Layer 13 of a small transformer language model trained on English Wikipedia (16 layers, counted from 0, width 96).
A neuron adds its activation times its output weights to the MLP's output. To switch it off is to set its activation to zero at one token and run the rest of the model.

Output weights of the MLP neurons that the questions are about. A number n stands for n times 0.00058.
n6: 71 78 204 58 223 -77 234 38 245 93 30 108 132 -83 -253 -64 -13 86 -160 77 46 -173 -159 -20 -100 -101 -10 -59 103 -92 -196 23 57 59 -7 41 -223 159 34 16 -41 -16 189 35 130 -142 -123 122 -58 -114 71 -54 -78 -55 -132 -101 33 -160 -284 0 -71 -30 105 -86 56 59 78 -145 -65 28 100 -124 87 212 -114 -115 -97 -105 27 49 -31 -46 284 -38 95 8 65 -156 -74 73 69 25 1 19 148 -43
n8: -11 -33 -148 -79 -32 0 -164 60 -183 -3 -53 -112 24 -140 -164 13 -64 50 -89 -229 87 196 -156 -51 110 -58 -92 32 38 26 48 119 154 68 102 -1 84 80 -55 158 21 -35 73 -212 -2 -2 44 -103 125 49 -23 472 76 -149 -231 189 22 44 -109 132 -9 -94 -48 -28 -291 52 165 45 -18 75 -108 163 51 100 -106 -201 132 -4 -40 -8 -237 2 147 -119 -137 -34 68 105 -27 1 7 4 175 117 34 134
n11: -27 -132 116 81 75 -56 -37 -12 207 217 289 82 29 79 -57 -39 -92 -9 -63 133 454 84 -54 -221 -36 -133 15 82 116 -215 91 -15 41 -114 282 112 -65 86 5 -85 -230 -138 106 29 -57 104 100 -11 179 -34 -131 -120 106 142 -27 65 30 7 -55 -18 -30 -43 -163 -175 16 108 189 -114 -17 -207 -142 69 -51 66 -293 77 11 -55 18 73 -143 222 21 -244 -272 69 -187 -151 156 11 -21 -25 -28 65 6 -56
n28: -105 81 -94 12 56 -65 -16 246 -75 103 -39 173 -148 85 197 42 59 13 -39 10 -202 32 128 -13 -11 -45 1 7 90 -54 -95 84 78 253 -104 34 45 119 -212 -111 139 18 -195 12 -104 20 -130 230 -287 -136 -113 12 93 -102 148 -120 -47 144 13 -10 -99 75 40 -91 -41 -58 0 49 -56 -123 11 27 -5 10 123 -165 -343 15 -101 15 182 -137 95 23 48 127 6 52 116 71 -5 33 1 -159 61 -98
n32: -23 -7 224 -44 -110 -168 13 97 -35 -148 159 -259 -24 106 -140 -171 57 53 -73 -66 85 62 12 123 -141 46 -266 -58 100 -19 159 161 101 131 147 -163 8 -132 -7 -4 169 -201 -41 37 50 22 -55 7 12 -14 161 107 -30 15 -47 -42 -42 -202 71 -52 -18 -77 187 15 35 134 -96 -176 259 126 -121 -62 -5 -105 -126 -215 -15 -98 246 -112 39 0 133 131 221 10 179 -41 -63 -96 118 22 -104 110 -71 -102
n82: -14 88 -106 -89 213 -50 239 27 -52 30 48 -71 -102 -235 159 174 -44 -47 63 4 118 280 -136 9 225 157 -174 40 -165 -180 129 50 -91 -47 175 -274 -14 -75 20 -34 -107 -31 -13 -81 -115 -75 -51 54 -78 -97 68 -172 401 2 -97 103 -89 6 131 144 -109 39 105 174 144 -28 -397 -83 115 -105 -30 126 -76 -12 -110 0 26 -162 -232 18 15 93 64 46 -98 -22 111 -46 153 -5 103 124 7 8 15 -77
n90: -70 51 -40 -76 -82 18 -82 27 -53 -31 -109 204 117 -106 16 114 204 148 59 116 67 -68 154 232 129 -148 -78 65 -17 73 -31 -219 -105 -76 -121 -93 69 139 -73 226 66 -73 -202 9 91 -109 258 106 27 112 93 198 -58 -100 -12 -57 80 12 -239 -151 -131 127 -111 30 -52 -199 -34 -178 0 377 9 157 66 -86 -6 -42 -4 148 -119 -16 -20 -158 121 65 75 -160 128 123 -53 -107 -109 18 -99 -350 72 36

Each question names a token from some text and the token that comes next. It shows the activations a of the neurons there, in the order above. A number n stands for n times 0.0096.

Then comes g, the gradient of the next token's log-probability with respect to the MLP's output, scaled to length 1. A neuron's effect is roughly proportional to its activation times (output weights . g). A number n stands for n times 0.00081.

"st", then "ab"
a: 13 60 40 13 6 -5 0
g: -131 -259 108 60 -15 270 -18 -137 216 -19 20 20 138 -136 54 -17 -224 -327 40 196 10 -166 92 -145 -33 1 37 -71 -23 -69 161 -8 -18 -17 107 -81 -138 -130 -140 200 -193 -81 -133 166 -120 152 285 -156 236 84 -92 -32 -1 14 194 24 -59 -11 -41 -34 -146 -129 113 -27 -181 -6 -71 253 49 1 224 -128 71 -46 -40 122 -121 -91 194 -6 174 -170 74 31 -26 -78 -124 -17 -29 -73 -7 181 147 144 25 105
Which neuron, switched off, raises the next token's probability most? n8

" ", then "202"
a: 76 -5 -8 145 239 -8 -17
g: -183 -59 109 -179 40 52 -146 -169 31 161 82 -136 -247 -42 -116 101 24 -28 35 174 275 -222 83 -230 -65 82 -128 -85 6 202 39 -68 95 -20 -7 -81 5 -31 360 -60 196 42 16 -21 -53 -66 5 -62 -225 154 -66 -82 41 -136 -90 47 -40 -83 35 -26 -11 -207 -9 81 80 -34 190 67 -19 -7 69 239 125 192 -246 184 -116 -171 -82 58 88 218 36 -141 -302 105 23 13 140 5 -123 122 66 -84 123 85
Which neuron, switched off, raises the next token's probability most? n32

" N", then "g"
a: 0 249 -17 -13 201 -4 359
g: 27 -56 196 -20 41 -16 146 56 -75 26 -23 324 94 113 37 -99 14 56 80 67 230 -85 -8 60 -31 -239 41 -93 39 -155 165 -203 -200 57 21 -228 -228 -6 108 -146 -27 83 -137 -261 -10 -85 45 216 -43 3 -132 40 5 -51 162 6 369 61 -165 -16 8 -10 45 -88 71 3 107 29 -69 -90 91 -47 -173 -52 175 -9 39 9 -89 -165 4 -42 -226 -233 323 142 -54 169 46 -191 52 94 -139 -109 123 106
Switching off which neuron hurts the next token most? n90

"196", then "1"
a: -15 -3 109 -8 -4 473 -7
g: 8 101 -118 -151 42 108 -86 187 82 5 -86 58 165 -129 -148 -61 -42 63 -60 -65 259 15 163 -177 105 -61 18 165 -73 -126 305 -320 -42 -49 -217 91 150 5 14 -89 260 -109 138 -94 -28 48 170 5 39 43 36 154 55 190 -89 110 -21 -114 58 -344 3 141 -115 -88 -57 -97 -131 230 67 -73 -48 -25 41 107 -49 -114 192 -163 26 -104 -13 -123 -18 140 -63 -184 80 -163 95 152 185 -34 5 -261 -17 -40
Switching off which neuron hurts the next token most? n82

" was", then " located"
a: 184 177 -2 -8 -4 -5 -11
g: -84 91 123 344 49 65 -133 168 148 20 -1 57 47 28 -152 218 60 -101 -8 131 -3 -52 -158 -43 -202 11 84 225 0 91 -64 88 -21 -176 -158 58 107 -110 123 135 14 39 -21 112 124 -24 -235 -27 -168 238 145 -65 10 147 -150 -201 -135 -76 131 8 -40 -137 125 -79 113 -100 -86 20 -91 -124 -69 -182 143 52 78 -253 -66 -279 175 65 -29 -252 -59 67 132 163 50 112 -261 2 48 -6 109 -197 -74 56
Switching off which neuron hurts the next token most? n6

" an", then "th"
a: 10 -15 15 3 -14 -4 185
g: -169 -103 -162 -63 102 61 11 252 -242 127 -46 170 -322 8 56 195 -125 -137 249 52 -4 -97 -45 294 -18 4 22 112 44 -78 74 36 -23 10 127 -94 -212 -30 -86 58 -127 -40 -61 -131 -61 416 51 161 -79 9 -64 203 148 -40 -92 -2 -29 -42 -30 -12 -260 -7 14 -15 125 2 -67 15 -52 28 -46 25 -127 86 -112 137 78 54 -194 -13 46 79 -18 -209 -133 -40 249 -106 174 37 75 230 66 -176 15 -145
Switching off which neuron hurts the next token most? n90

"it", then "ors"
a: 153 -18 5 -17 6 -11 0
g: 163 -62 -105 -31 -129 16 -307 -105 -184 189 82 -172 -202 48 246 -29 -23 71 139 92 -228 70 -16 -43 -112 41 -19 89 153 104 -153 139 -49 -196 105 23 96 46 -208 29 -2 73 -55 -29 168 84 -183 8 2 32 35 -161 -144 -131 28 -43 165 167 127 -55 116 155 -207 68 36 -208 -16 86 -250 -87 -148 95 212 -42 -138 57 -58 53 116 -10 -93 -120 -118 -101 27 -81 198 40 88 207 306 -147 83 -27 105 149
Which neuron, switched off, raises the next token's probability most? n6

" ", then "197"
a: 112 -16 -12 46 124 -17 -17
g: -123 211 -35 122 -55 34 -311 -20 40 -62 -79 264 75 -50 47 71 169 -41 88 -197 -242 114 -86 -212 230 -136 -89 208 234 -68 -149 209 109 1 84 185 -161 107 30 -129 -8 94 97 34 214 20 -168 -91 -66 107 205 -5 51 -75 91 -32 65 -50 21 -225 204 35 -6 14 183 -134 -27 39 -137 153 -80 -112 -146 -88 -145 39 -8 -42 -194 -133 -104 2 -147 158 -204 -9 23 92 55 51 -23 54 -154 -86 207 3
Which neuron, switched off, raises the next token's probability most? n32

" Division", then ".\n\n"
a: -9 -18 53 50 -18 -7 -15
g: -175 -19 183 -171 -55 155 -168 -183 388 -114 -124 -64 -101 118 207 -47 102 87 29 -100 136 -59 139 179 -20 -17 49 22 -67 51 94 189 16 49 -164 -51 -297 -180 -54 77 -40 1 -178 98 117 138 190 -25 -162 -84 125 -59 -34 178 -192 -153 -6 168 21 -63 49 102 -28 -65 -3 142 -124 -29 -63 114 124 108 -130 -141 -198 16 148 -67 -239 -58 89 -44 -1 146 141 96 -29 -110 77 -136 137 -37 89 -245 163 -72
Which neuron, switched off, raises the next token's probability most? n11

".", then " The"
a: -10 158 12 93 -4 53 3
g: 77 76 155 92 -191 97 22 48 148 -40 -19 -27 -56 122 2 -113 43 149 -72 178 136 -90 -122 157 -20 152 -84 -249 -23 -130 128 118 -6 -448 221 41 -47 -43 -7 90 -166 -9 11 -55 83 135 3 -44 -258 -77 125 69 -62 -110 44 222 99 -119 -121 -86 -75 111 16 -164 23 39 -99 -49 -366 -264 21 152 114 300 197 100 29 -109 81 51 19 63 -166 -18 -52 5 -126 127 11 -141 107 -62 -49 -33 -54 109
Which neuron, switched off, raises the next token's probability most? n28